Layer 3 of a small transformer language model trained on English Wikipedia (9 layers, counted from 0, width 96). Numbers have three digits each and are written without spaces.
A neuron adds its activation times its output weights to the MLP's output. To switch it off is to set its activation to zero at one token and run the rest of the model.
A neuron's activation on a vector x is GELU(weights . x + bias), where the dot is the dot product.

Input weights of the MLP neurons that the questions are about. A number n stands for (n - 500) times 0.0035.
n25 (bias -0.010): 404446681395249310524318393632734536563386428509541447251403623665255599552357925549299705703581460668495576636637455571562408580545429482440035414475265449419439798540534482642580500678526407270286355598722336639505579639313496430468350495644549687446490285228530640161630691349731472579
n27 (bias 0.003): 483627527594626628365466610388224447447487630672508284509374682662723257479450231452329649631398388378370553634525518541486777560518684408669587442679605237327735442408375332632812695019530587522583496430526755712411483504286571290491537486429526568491664312452564302200393307277616717565
n37 (bias 0.009): 444355372713348483474508186343487579636379414439362668580415371579356484377754623529425561432479411464794664533708525592500607526492345565567500483364321574269556836581621391666491723563452288342296672900349533434721424544378578492254695273438265600355548548504548671460462359622483423504
n79 (bias -0.015): 529336520520723778184368388366365534319567528485416544343538486464686681792485566651580325545608543915479397614425228482199939316450519495584393634855263505287652591422370376561717480468447545495612500617379411808723385221432537320242300780689568775505557484626230291557413561243213491548
n154 (bias -0.006): 315573542454406756212516449334635396773662422558481567372391427644683521401203644590630545597496488264444484337492398512662371319408861439579379517593381531653408500508508577480483367545480483439258576557202429554650359388426758460462286496679415380575575742639680388552832461623575637245
n157 (bias -0.018): 492473314216582487478516277476597550545412636561582351652738649496458562508399444398458451382545524298539533703210496362452669423400369512653545733508341612535663625411597464539509376446139708342504371410293617525637596524565745353292359383249192603521400828341639573488584560589761526613
n173 (bias -0.003): 301675698241603582813456803557594513571516405571602428508426537565603500568324661583322740449458663434434546281500707539518324509483488702724586377555380571425524427393504529584513466339842534286384241384426394525492247484417468266356554381653426504307957553309480526427637665393420526275
n177 (bias 0.027): 576424525403460496328411649590620489521445453521397384476462563445529564555329377394493693387742691437768684511426553179556125519511532367541519428500546553440507415574440465401410518340569599448363247598430403514418566418440490713676451706533476366582861504310500563617493622658403468576
n194 (bias -0.006): 627176669188504647496464560352616542315549420613477466459389471531569798633470480487487588487420545603425437564376312488589391663462316351496610185809442674366683587546568512411646416126586686620550547437425517253687541317608468317560496509559694159462558692579512793398351745550598286500
n213 (bias 0.000): 571455406508411727290559640540637471647273639528621279626348352657533398672525382625384407546394432432547565574643496572478614445500601195597283372335528554500425438456462341281337745406270513228593594238399372435348512488448677563426455471569396543786630595504480716776675458810492627711
n231 (bias 0.014): 821621453670615404367639673709262318612587549644639395224596537859663588469395491509306324347608464523661700349318431313347425622368680468290358467601652465273292541145698323639549500351168683372630375583541533505321436406435491685481284804623628626477554783458473422572722238523279496418
n272 (bias -0.001): 518276633713755364442364513464388418418455668341525393478518706521406755816397698468458613458500228648586455505513640334635716414703672432648316339221653491302465282505401473456327441340376613684441546355351661600505576623450660152477580774453805531386331670247597396875538779500242545451
n291 (bias -0.001): 157567719647805201505330638482560514251544509423590418421660504330802550182295636657394621546536580513586870372513527513394720713606590657513416468351482615538728672567633522143543427231292505357738538388258518785344332474384418347605660403415415531313317394433439382500424632670578435571
n316 (bias -0.019): 362590555287389219473367608578620736466311516266732534451492545504435555484435670521372550565597356244570525602520550258620450425500408695512582462441305468375638550446171463705063508542525349500363636658620547584746480646417484622763535662378360759424620880250589491468500365537631515369
n325 (bias -0.011): 454637601412603509656508504521398430535364446340583433542684658624312517563330689487451358206662411457628465359583362403717458518619725414404277275504431570486643145448261466550340356294525195303444500677453742912632581534298739517659399611520449794657509546552235364357545482689381745632
n326 (bias -0.015): 604274547569524513640434602633561453534400540704504330226521324637684560516421727653187335614436475399406628612463631552505569674344746567332384660468466560523306672576617654110599684523400526584475429686555318453496271389340735533582579526468660347367681495441075553636229411272517412508

Output weights of the MLP neurons that the questions are about. A number n stands for (n - 500) times 0.0015.
n25: 547582273656759630487285417550572387495304582436455326617495290612629367486527125458588814596451815639491887545495824570559524421409191842552422500336813487570521392565478342483554476472707269637411328362534379263347529362595491155609274527414412462439708703799353586543523384590359424358
n27: 680448124407394638462224463539391385433549650270448367435408407679537571525538726347456324273205643491515405631815510336673520328789516413560541591369244376520473751560486765632481288837327475306462836668587059558500420633331265426592587604646544639520534897324495639691229528510678356505
n37: 336635532290691577721276576567488496541786520523574475337562661536716662726260534434407471396439504424072465640451408534533465259557410542559504691431480349603523342488314605469252422342528351625756339179575409504422473523484339521853351366723470663634568723656531338473608663664392488634
n79: 527481298415500500200697647304713445307619565608547365489184506325888351235542596578543838126427269535363445386729553408626374393395591721410595203551397391516539773650454467342343307457729111601367254346847525442474340626600558613285589603659559309560468631522796652634563089729773982400
n154: 505621566416403335618662456700455619436292509384559495810403559356112446562656641599209259445636430835558170535327671367468673566606311500434633640280686450310664510710451262617647514580580451421698436285769781426313692818430509481495739545330552517414481349235331528583394432376431470796
n157: 263261575652509580635404566542374583359416414509523567311033171548366393509582602538467468715441603723438576381586688594537438421524554752526558457536644486339671317678326384341495778467588432680321819351602361628658454348331268463728708634789906777438579491447283422556326509325231449486
n173: 756504488683594465563561438672407419500351444496466450703568115464367475706627179492300706654555470378393823361741496482385348743710413397512495679458416580416333394464379532753504330566397599869259576352559431787176591539435470566381396583697565353385626267723435615468577425513606488444
n177: 558536376470753845358518283569409554285241606444528626533685297466451296430911578552410464721413418423525400544580427690488190430353349701450410513379421591583436435561762508425532408512644767726602688426496477279643522552439600500380585461402561526625333532395630548329629571234584402544
n194: 558667669523414588508642595400618414364566727388563470651603491447134274425406683524382424616525653664348665528568612624260307605338537504447294644575660458394315295317546428621432496478338863548521269477632463642195559413419363795603201554706369724670387253347403376492736479611453448457
n213: 446385704404722307653350505519152572037669393500356815271778622500397693495397514553442672476454543635490564515290595369495338495322520731240575446661514449456557418831560505544486411437618555822459636705380742661756604513629463442603480532482688570427223481338719120340174509188453460505
n231: 293560653148567364535647297113606353459526486237167535913300803437340560647317469529385682392561667466633080622586695574474430756640175592427282704520248389468538306719650273601449495616688532345525653333359222746510812674519490537434976540423338338755339398661611592423479420505592648726
n272: 730593585272160848524619557614670594427520253643704791566628558481533332323407209720450442377485816481567490559451267378347402636340240535195616593620621427587274575603784453486736624743505422297495603650474519658266332409257417844584354490728364413567480568644346534202633095270643307505
n291: 703455281231486659567665430325504578690439212726446540519218706578470322594582546241847648450460486570642301609532514495509667602490583587465646505602384258401049515145487668684541591472504360207318550653611366276545529580371518547409394913719435377585685337481618582440600602415368500381
n316: 283453674582567549495736569356622364533471343727317406648448254468581463290581403464820900600500675477520366619373093622476644223410639285323358340927626430589406629708704515478709545461256359279677557567748523424222566377559472241343706426666719535223331316629737600469424444510324491447
n325: 653258527440218334750592268430564381477694387500436418825611694408618509495537425496340532523505594367577342781537579552546732538621341491742608684257732268366491480487712641722491495538344529426148399410608408407422316287662436491394656586365755130716434335408835652400681419227246509584
n326: 491545309626315565735560565413607616922403581838549429579423219633427610356442394723670652342438380509707397353411486272365788702382335120633577434518638442523416681560447576190419821412491457495416496632735552586585575367538253722347696522526615386538385401373305491347667328481459243305

Each question names a token from some text and the token that comes next. It shows the vector x that enters the MLP there. A number n stands for (n - 500) times 0.0073.

Then comes g, the gradient of the next token's log-probability with respect to the MLP's output, scaled to length 1. A neuron's effect is roughly proportional to its activation times (output weights . g). A number n stands for (n - 500) times 0.00077.

"s", then " Indian"
x: 374578429544537284449526433349516661564555558734771785427463474391274752401581601521381449118309528568509774447460299321494706428481570635663363405475635305757436270608647167663483323550559650404526517543321122433498624449421663467649627542536573393647712396382498588356488505422516591558
g: 369497258650333744586285510621674696635349682566558497636532415463464509622302340545642563636565574354735673445414682526599555505385448433441494612151521229379336447490445447181385373629400589619660641400544522613528589684318621255602463182550663484435363535303511524584379476665489560614
Which neuron, switched off, lowers the next token's probability most? n25

"rap", then "per"
x: 426549412573471140261529608439526664625547601723701870419482479347371641481697501413475519183221496594473734458472380357458721483389574495520441347485660321831517245655628265649588290570639598525429425508432077364573590505420548516590588534629519404673656384356425652332432449433543556650
g: 355380574345387376446414617410215408469363189612398420787361556277582580412624375464592417501589711501294543630526598402570570706480746822448343713351479646443555480564386522342587627518422558391487383428469489261447542632467426675313601506536604767616700690712374504374371542299563544713
Which neuron, switched off, raises the next token's probability most? n177

"rated", then " on"
x: 407500378566543330368477459294523671525542664753774776417338432399280712491584564504454458274221470495469803388403286314549740486375534485595542463498647278783446297663634146571537387652487674430521440482338118395606669404442731419607690495479581520590677536329582515388477607563505547538
g: 717484469523554232528380410411348518340776572550651306481119519433460402519436580441530735574397376519570495617586448508420608404638181682417468613421583698521546573631580325485567645221442197636317704353600323567514453493376488364389489651575481492582553401447695743617547701408296701660
Which neuron, switched off, lowers the next token's probability most? n157

" in", then " the"
x: 310506412525354282514505573284556762608577615827749744411410413430340700408538515473447365174283459476493715483425315310503735473447587519625526468480673297850532242651614278611508397583461625496508476538409123420521586446495745439575758560510651401571722448365380548369386506440508562535
g: 464434514512267335557379505590517397837545710523671438449620294501523339671364358556181214404269616292608484614587533464469354570448415330574502570353293542625385569719406626297608466286466253522436371543525364486565379711612566494421622761592539598737623560391594503616588636770532445636
Which neuron, switched off, lowers the next token's probability most? n326

"\n\n", then "="
x: 323532421539526404419562569303536800545637664778790787435407516212378702468620499483396332147310433464518634423406243365474771540333591514580558483482709342730511328622526218721554340619553635514552507511486207374443554461544673444607652569551618410625645470268430569272407447467456516480
g: 612494329661701761328488425700456733755502642371500355476345523372638512514557515618641685477558716428650527439519282271444575385636617502636454168439418692323422683714436468499623381499478545258472627291703273595405601428401249510570412516463550521549494379363367631289680269396557562510
Which neuron, switched off, lowers the next token's probability most? n27

" Washington", then " and"
x: 307521338532406346426510492392619760577582547697744713393468422420390629286702405410573527167381418437559796491414349409561786429252419487644398356476652341842539240680687374656472309617638611524484531419464097398498616429486676519594563533458559473694720467302419526359394560555457504646
g: 428568562424456592330442500616267731488347666301465470582329512279466586331507640298356478196471462464379523659461369558584534387592561753509453643587350616459626555437476692544480355441531571427655507488522509303299564352363706728702525586327369616527660627743414397391565249500955661466
Which neuron, switched off, lowers the next token's probability most? n177

" off", then "ici"
x: 376544379602364239399528556422548673572566650771733747438462369341330628422580537426456413151272506531422782487407295316583708497378544467587470546476683329846425269673640268628551400687612642517426436536520132434504540432502721479541814525522576396578685416338395571418306555418466585562
g: 656713427449589312252586651690590499419370391417335674808239464367548385478627588530553523387519598503416475597593624443544624595490728591452565425466737710670561395456549499554514335496582297476521451298749693332554503333351361328539214409634406548384654491368426617579611594054551398454
Which neuron, switched off, raises the next token's probability most? n326

" bar", then "rel"
x: 403546376495491265395543611370503689551497568709773847384526444374420653422692442412483403165253495490511736430464278420532716500427686446585427502370579300880503266635697297693456339626596533536404447402492125436589600433520588528572678660553563419641692283345342584376407480478440618586
g: 742521341524440419390575364473499551629687484278312409446565667483676613363562554403618570662460634197348404502487515247488468471460482657446387484432448415590255453481856469459460458348437396482241508780546698420784227429476623576495452409494746355585402499791485652697414342508689638645
Which neuron, switched off, lowers the next token's probability most? n325

" rights", then " to"
x: 407601438517447336336522596318623591631473540700845774410364512417324609402630611474457371218358522518468744507345290297459739537414603453606471458398662305802462282671736220652439286608620666467406476406460101459580604429399650456639603581548552474663622409389428701413324463492505567596
g: 523296385482349498693566461418350602591359502490704507514457422434526680683674499443553661494706501436595453603524496240462784606495403510628758749405441640366627432547342495390311564503735461217448294606322443683518334438527309681164612250603448528650293451492659446537548667433612237526
Which neuron, switched off, lowers the next token's probability most? n326

" cultural", then " context"
x: 331618453555469368390630575327519715620513562754709829432395427440289654537591542381438419198271426554388756416377281387540745510416591436634466489463621275783580169577602253619520319537699644410497561446446113529545734503483596452639606587479575426597617437343400622299302499525530531611
g: 527309310584538455361585576619752416537579227633507575339546540406269601590381624305694326542612518485481377515518454237529356538742332557639548458630561507483596489240412432468550753830386379667580509662626566439723482495547531071596554426487604363382353549316384640614340704473471603375
Which neuron, switched off, raises the next token's probability most? n194

",", then " Sweden"
x: 275488378503418393467544580315511822541589610699796765456386407388284720382553516475451280114380484528526742465405286345498797388385639543595487498455597296794493280605631237696526350564592612474518524504419225334431659459482679399636614561411617480635672433446405569325507534456531600583
g: 593563491272397382650536713347429453700528435593415495519718146580535583560297513625470353628481299501425673195376466513634505423683436518617422645522389733512507543563321427502473415741620381458377542666589776587574575393551643394218642415378389500493733519591548421280401259595786438290
Which neuron, switched off, raises the next token's probability most? n157

"pre", then "e"
x: 314590421601526232291561528383542664567609564769705746371499418330288633497675486396456413182314573522559861533479386470550747374430480472621377422476705335848482312548684305636520328590712583438473419585377151346603559406414549460501649515538600401642799438283399557307469563429560560450
g: 294564519441664658597375649555391454347593602505534618470644481471526451426471327438444573472334357610603579123299654361763427659699499351382538443387694692406493552578659646394664241462491530589470584507338387443431679600479890568464459253528550679348606343376484398733731382389337306543
Which neuron, switched off, raises the next token's probability most? n37

" after", then " Joe"
x: 313507416623425334456551583276562637569615527730842765460350445417380692425583583423456345171339533435479665485428265325545816456319589500556551451448636301828501261625620301618481381673550672509497414572419127433444575485480692472560772481449646474514721486351349584321356597493534497605
g: 234474609599330632377484459828487527714431415409484441370466621576570365528442710445424359460444448561404372522379560628574464260603483271630485486492509541483188309455395370554548366526545754564742489575522749028624267388497511510593605523599310685726511585492805548491437514512561699462
Which neuron, switched off, raises the next token's probability most? n326

"ae", then "."
x: 387444481555495333292518528390526659576493568765698903460381465355339674570639540434453446135364387506506730417451406347534771425382505509605377453356590295806543269619618295694526348581571567573548505518281088331575689564541529429559661529430577470606746268401422578317477640493585556573
g: 293244313572524608435424212506691400681528656496562502458512549630674330640387467652429451470556456528605537343673545552593600307435340282620533339616630265433420522633621332640417486352458807474427653597406552587469347490496770436816388184583451467462222608423576362568641385664435718570
Which neuron, switched off, lowers the next token's probability most? n37

" as", then " a"
x: 202465396598325305366533587310472684560634549753821779422344392396428705431563458415458343196321587477477693482467299333555832402360592516578503451482677362779460197618666277646542369604551630507479507548416204411489626490432601461606801565541637447592715478352439526339464483523486549564
g: 461601506701486563384459583512441522392712505447417397530308568322606474515444390499531705582701744307478763555554724173440476509642675582584786351783428547533406512635643367465462344517479290387366546284443241504481468419443286560334244688734464539481606471538635690451723375406527368279
Which neuron, switched off, raises the next token's probability most? n154

"pe", then "i"
x: 333551410582529261309465585329453666628558645711777761424417442382322648421677526474451481223362535494523833436478345435566719388355564536739423420387665328747406181608630219624523391545648685578487408487312106333509623499466612436498609530516535487651751395386407607318483505434636592552
g: 624251678687613313374537532553275793402525495594462471627444563450301543472561372549325563329599563372620492273548679502574449743633517385382697503529542622503610301357409751435782331684538207412549725507612620322470581334304493537228400597573394608326751409467473459580548464315575560396
Which two neurons, each switched off alone, lower its probability most, in order? n173, n154

"ove", then "s"
x: 368600472577407324279594543444563675523614539662744816367469499361336612628646542556407449228309494487458781427542360338508747383323475449561349402458583324883389354621612239704468333692611617524451398535309134414582677424531494452517694519419528462663791297387402505273518572521535632607
g: 509289345571711532676509618809794285576561787418659553298675360524505407427597503511475516546359378429647529407523609723569312298310263352414731584703489252430576359467387432431339549371516464588357648560476410726497659566378438382374408470817565391419586524447582460493497261606676553440
Which neuron, switched off, lowers the next token's probability most? n25

" became", then " Du"
x: 237582402504420341325602582296554698578604561758826731513392479399314681377594496418501317230311486424490669422553272369577739471423554470550539490506696323808461229641638250621524343685529626391430479532435158373525636461410618478539748578457638447625674480277482615282491497586426572618
g: 662558515365683380721482465390292817302475637337534530783562352560364453431589538521476384438614418648394548466393499598727418397453166324466079491520526639428463492485351593595581358465726682727619423354587682429485437376499446551486772541582292503576593591553479266373526258600608588599
Which neuron, switched off, lowers the next token's probability most? n154

" female", then " psych"
x: 371580409544474376358534514412533709591459520691807850385406315506419731431635544495476341181314445504491852337428247377506749428419645436587449470444709343784497290656665256696422367542590641388531521412396170452547666410445628461677620529453647444613648422409425563375329478490428503639
g: 545535495716380345383262670597601467418572644497148805723587410274598721352422596596673555518527430471173612608407369237530675648662345584408319433550453609464670474331321451417348437472544424648502694665590597300732568475517314384539525507527457374610286574607368612643458607434468375527
Which neuron, switched off, lowers the next token's probability most? n213

"im", then " Mu"
x: 409453435558541313269524456432536704556533597683743815464415473424343613452608460543453408213284506415498790384442366297467685383370459694572312440457650342917474310584587236680474297582727616463486504554354135346523681484486562509582703511523508418588755450336443612288431637472575605663
g: 467519623567395525579638557430401447451696470488418591773608367591577624519334553426477209840469508378618541408365258738366368417513676489651614679362478376382319392504547592281528328543685615411880483709435551316444523443553478213591764342468517430680379282358460349556433473619480556674
Which neuron, switched off, lowers the next token's probability most? n177

" the", then " 99"
x: 259491366529500204474565532346488762687614628767783798391451378392302660415584545514497400179381460550497701449366315422555817533375540473563484462500666344765426215621654263669510386601576647510522507505403215421520761473477613479542669571433655404590628443284426497263356542436439535530
g: 572445498586499402607590341558485729543398352549486203668333512557497400375511464782516533570549640699468532405349342825449466395486425588347423551475723700675079745492714272520605516559397656398567644340750501289412519396325507580570478625391514648395392551687470438355543530285584368318
Which neuron, switched off, lowers the next token's probability most? n272

",", then " whom"
x: 249481387508422344464533605361515794509582607696801777463381446405303726367544535480478287097389477530514703465404308341511821379393614535593455486456582309809497303598654213677509334545601626482541506514432200343461647460509661420652609582408591478656666437436385561320495530460541621562
g: 625478526605536351571690759293417272357164262653722674598595416407470494490635319476450534556554480432824421229335350458493585436400721361425466680550557468601650491479436677495505484489369452249629542591462358616556444451688344596247770452673516641398535552783542616400343512375524478366
Which neuron, switched off, lowers the next token's probability most? n316

" p", then "ian"
x: 347459507578491086418526624343462669558525486704794783409462412292313645355665482353549417183256563504527700322540336334487780467408694469623431469561690335857524267628597323753525390548615523449519566436426240422518627394480620425590601562581629457666677379365379580337359577483479592566
g: 399442624538529417533153491499447374532572682440486501579496669429633453392552332794591692386516755466370547528309371213498546705438323727416548335335407612407458482317577589590529352393541351404694905694626730395411786550540612348472372284612610499309343507401409452625503546595512537507
Which neuron, switched off, raises the next token's probability most? n325

" to", then " show"
x: 313495388583403295448553569210525761618575564767818752401450461386378725398579539456475335170391541529486745497401236328492781511386544485612553465427626283823486227679640310621507411610571619431574448571363143503526564491436603468512732546497643448635624308394492535341391530516551491470
g: 515456456538530399314509505636589319521511386043459562490476794654602670544503387483683444601621430525430460540769442528442682730383586559548385452376391632448555471474561640711709622248618466509352470415298471648618676385407423475299464466237831377322360634506493725335409619442292620410
Which neuron, switched off, raises the next token's probability most? n37

" many", then " countries"
x: 302599402591419248456660498390493713647511527762816826441457459349370665395556614435446420170292556524440699471465299310560856502406541462574487440461615372705558247629687199625441366654580626488569484545414232441516699421432535406621660517518618439521712479298375560293299429516443571605
g: 677669513468324627428398218618370784477529564328350457276557532621412668554570605593377591427452124437522724340498658576482414361576432657500672751421429437666525539539168522626416540457475378572531652480642619622421545443321498507543212348664366393556543392717506419721283310681614436548
Which neuron, switched off, raises the next token's probability most? n316

")", then "\n"
x: 351486338481490341352553592334521739635587571627787783373339428428381672398480556518436320146401437524526659428374304330496752482484593503565470376514638327750422285617727269743513429548561709450595584432404057316465656505508638469636620531551692442690706382389482570342435498445500554559
g: 626445552522459420407464480405427607526433527565332369599384303239747615507337551704527391272551639449358331360581272470413705837539301450548375324534497532601596734726645407571484487683671498493250708355637547560482371423360464512483507610751622664600556343587606384521476281310817357444
Which neuron, switched off, raises the next token's probability most? n194

"nt", then "as"
x: 336485378551628301394491608360497643599552709642785826417417385427295720523609485499395468204291549575425743392436340353504743494467615528662383318362593364801459235643680162651512322580562585476545470463413127421560648434491565413572627508484545473632764464342518586289469515438600568569
g: 547481540665581175415275635228391723403382559388367565542509501525466394562520529259416554419563549546808330392626759482757549567500564364559563529547633665577539501413557803428631508656596344433486191532410628370442661268457455799404470664563588683326595258511603443480470424282429417335
Which neuron, switched off, raises the next token's probability most? n272

" New", then " Orleans"
x: 290553359438433318452502613458624797546559514712695748385486382368269616438638543372574507164321455557458740447303384401523855434370545478635444547442627342856535267731613236750414375635685605472544453440450161427525659393489616425503637573466584405642740356375417519346440489561462485540
g: 471577624344532512418328320628520374454487652265400427704748505291546605278517511179525721635329368651645353465219581442557692506560738638458394346434777458425373444477595489441537551298616456390428699238341500522457704279588395739304574568581464727525496582605608502426583642445559660464
Which neuron, switched off, lowers the next token's probability most? n177

" service", then " in"
x: 397565400579456313317594576306540641632578692760759718393368464367266668464650477442492439182323457440481762557401241353496683379391595481632462482473610334854457292750716326608436330568575716457424437395460112487565521510476658473682635570452612422592645441311377639351380546519495595571
g: 577552519328510454724407199388594570412781778623631486524396592865659381410484526224563418418409483557772497585668419493249233661614368604486530666422489408567600536295668458415517697630317366420553294366755388581503499449515569368581495559613548304366501380176489535615492466538426509477
Which neuron, switched off, raises the next token's probability most? n213

" Ted", then "dy"
x: 386544385566490340454500551443588746537624518622794774455421403473427633355700459372442416154304436575452734388457377417447808491398443534595518456435583352844427227682604375698433294632619601483512387397468160362559649374530601426588730528556604500742810391307361467349390454580354590541
g: 564585420287573566411590528543642407335433388558645441343791603383488391586606524281426506623738454662767640607465756460343404546564562603639710364596313272360387525456249389452741524674491385606376328368591372669570572522789546402222687349596483478508544327480330653458394496546244539385
Which neuron, switched off, lowers the next token's probability most? n173

"ents", then " where"
x: 392548427535506382390514496383538719651575617660804800390472470417323653568556594406342446155325475532418732436438272297428689518390516550596340398438664341762466231654688190628514293540524697422505488447362123520561686453505736421678661573497605427664671394399487568386443429515427545621
g: 529276295812504514672504689508471744329607482466531588419721522547507424505546574353424496506528295599757347531406341475513494440421729475755436677485422315573509583122429589341624438451655608770357275516663449540315335459615585592439367681376434238549489258572442610557614538579284648431
Which neuron, switched off, lowers the next token's probability most? n325

"\"", then " for"
x: 313497390472434317410539524342573704560565679661799832360349482422468616489540515446437358185319400534417640422387288397466794460435628531575518379556679287710485276632720291778562396576619693482559565550388091360505603417484669469648612507523576451704723418399412463334348505408491599534
g: 618528383455488443450227889775217375633365460442488584515614529550470592705559520470596469677495523095544480824512204322455617401499473683614641437363554638521662369647510400501561369462416615491367464627791574441550367514308322497355420571585477512537591260267503566579431616525605439355
Which neuron, switched off, lowers the next token's probability most? n27

" of", then " 16"
x: 296443499521454312468553542301500714569637577798781776461510367429402722425571599505450368152276550464458720448357319340455705504446592483592440479416676341833486294625673244592578313639577629455560470501339163490452637422488567301634748558463684414643689391369333606387461482473504534502
g: 191519633552321408478721535427743698471557461771279273689356332649596403580505492326530590684494546610698296587428500591716407373533546590579527439442491359665408615480417578623664561562338450547705511658337388529503277312632362325757407702417482443440444237500303446734498509339349579445
Which neuron, switched off, lowers the next token's probability most? n291

" Hal", then "im"
x: 373534329521466210387563570354564724516567592685751836475367435362380633298652416427459475188350515503562770400340404300608783499472461567591379426470657428851543262681596332663492374625748588515508461431471170350508623497554661425471633399523590486614789332351289543391365485489464529621
g: 487303521435500491358564421704320408549490570338601526429824649487667369267404386492683237441348444300652586424537272328620516494480430821468504558405524521649489525436512403487709594610556691289435521616672674450277695520532470611459464400603263352441422620368637597173484800579516504744
Which neuron, switched off, raises the next token's probability most? n173

".", then " Her"
x: 332472430593480421449526507285515793534603578683791821456369394425298699385501460461476330162419512557469624472430330371525800477401622491644436458476744301830453300656626292687547315629494634476586532520406149335457593469450672397594565555605621454704660402310342507341372566473428592564
g: 653437610453221489585462436487364570544526585755688536584580284701761397332579751723695654423683488403306595679664497484554468657305498611519465480412338430353629560466451553477307220468383187339598349477482723512498553383446723518304557477231625400414582501533213608496462568480605330559
Which neuron, switched off, lowers the next token's probability most? n79

"in", then "'"
x: 349515329586531302395599452378543739592589612707733790405282420379282652505550527503445354237269540509481779409488444265481745444464519591568410384414661298839429264622650239683535347565578600493558438591372114381558623505524678489574682496396541388639751527400370550350464507421563546638
g: 480302363619566585583393357667561344675551430386553414436584837560620492724790197480501507620499392539219214487476520094623498478533563383547504565634280323658537431491550477676407597416494353353491492554442557525649230420547459371454460524417430725682538759510539643496373571676276550652
Which neuron, switched off, lowers the next token's probability most? n37

"\n\n", then "He"
x: 316525427531515396404547582312528785536643658768796789438406522219387710462607496484414337150311426456523647408408253367483778545340582507573552473484723337745506322626540221722541351619566633509554518502502208363448553472543655430612637592539631415643647449279428568266396441462462520481
g: 649571770487326499562531584151641594429651809431455519546532571461573366413603481501432334651581598570399191489327687422566487343272497309513360646506469317635731577444626709831187391500697473497401380430309425251470489524434248523555639549604465606530613671547539423395418480409665449581
Which neuron, switched off, lowers the next token's probability most? n194

" Orleans", then " blue"
x: 376546396546476382385463489439606739559518635660752760412487500382349648357654523449491535224307437538493740443358314275571755410338503455605496443309625308907418203641647268667506293610671626497490478350394162488468649434579654521606598525554579445710704388319488523304370590592460543597
g: 592563543746187672338377529619440515356651399588608266327609519470440403430453453377424655619535488421276745256663361635454558515428609497356517616391503565333644471514684565549542559389374537481438785355172599529469499400376523525569448497131719634577358654715622502392514549255645677676
Which neuron, switched off, lowers the next token's probability most? n177

" In", then " Detroit"
x: 333519484589431300409561550332572752576530573762790735464416390381328701384584509392445379168304501486485686521346384373490782446474480518616595486471727324743520259586591279686515400687519637462521377572453124420508595455487772429509730545449674351593775474332312629303408442475539489524
g: 545398518591223504587113530577450627708397648384414470436762452432414594376298551701729510453494516440275568409668542400489481639524266450355318585235485674449350410508471466523458355350475660559608476500575707614400322542233618756628407680706452566674623670562721508390378357641551337560
Which neuron, switched off, raises the next token's probability most? n157

".", then " Many"
x: 318482443598456409452522523302539777521603594679803830462355418417316701366486467481485352165405509567483617456416344368530806467386618496650457461463750308854454324662621299688512313628479625480553518536394154339469577455444664393574593547590616461698660403291335494322404562470433611561
g: 655679454320400447568610433339344503577317282584587598489932574224238620584303589600350598469672379343373600286463548587683617674414479602445369544499499420259595388512412454449643660501304634584671400652427658451623358470534485594536361640736311532713514359489469562541327368742366439519
Which neuron, switched off, raises the next token's probability most? n79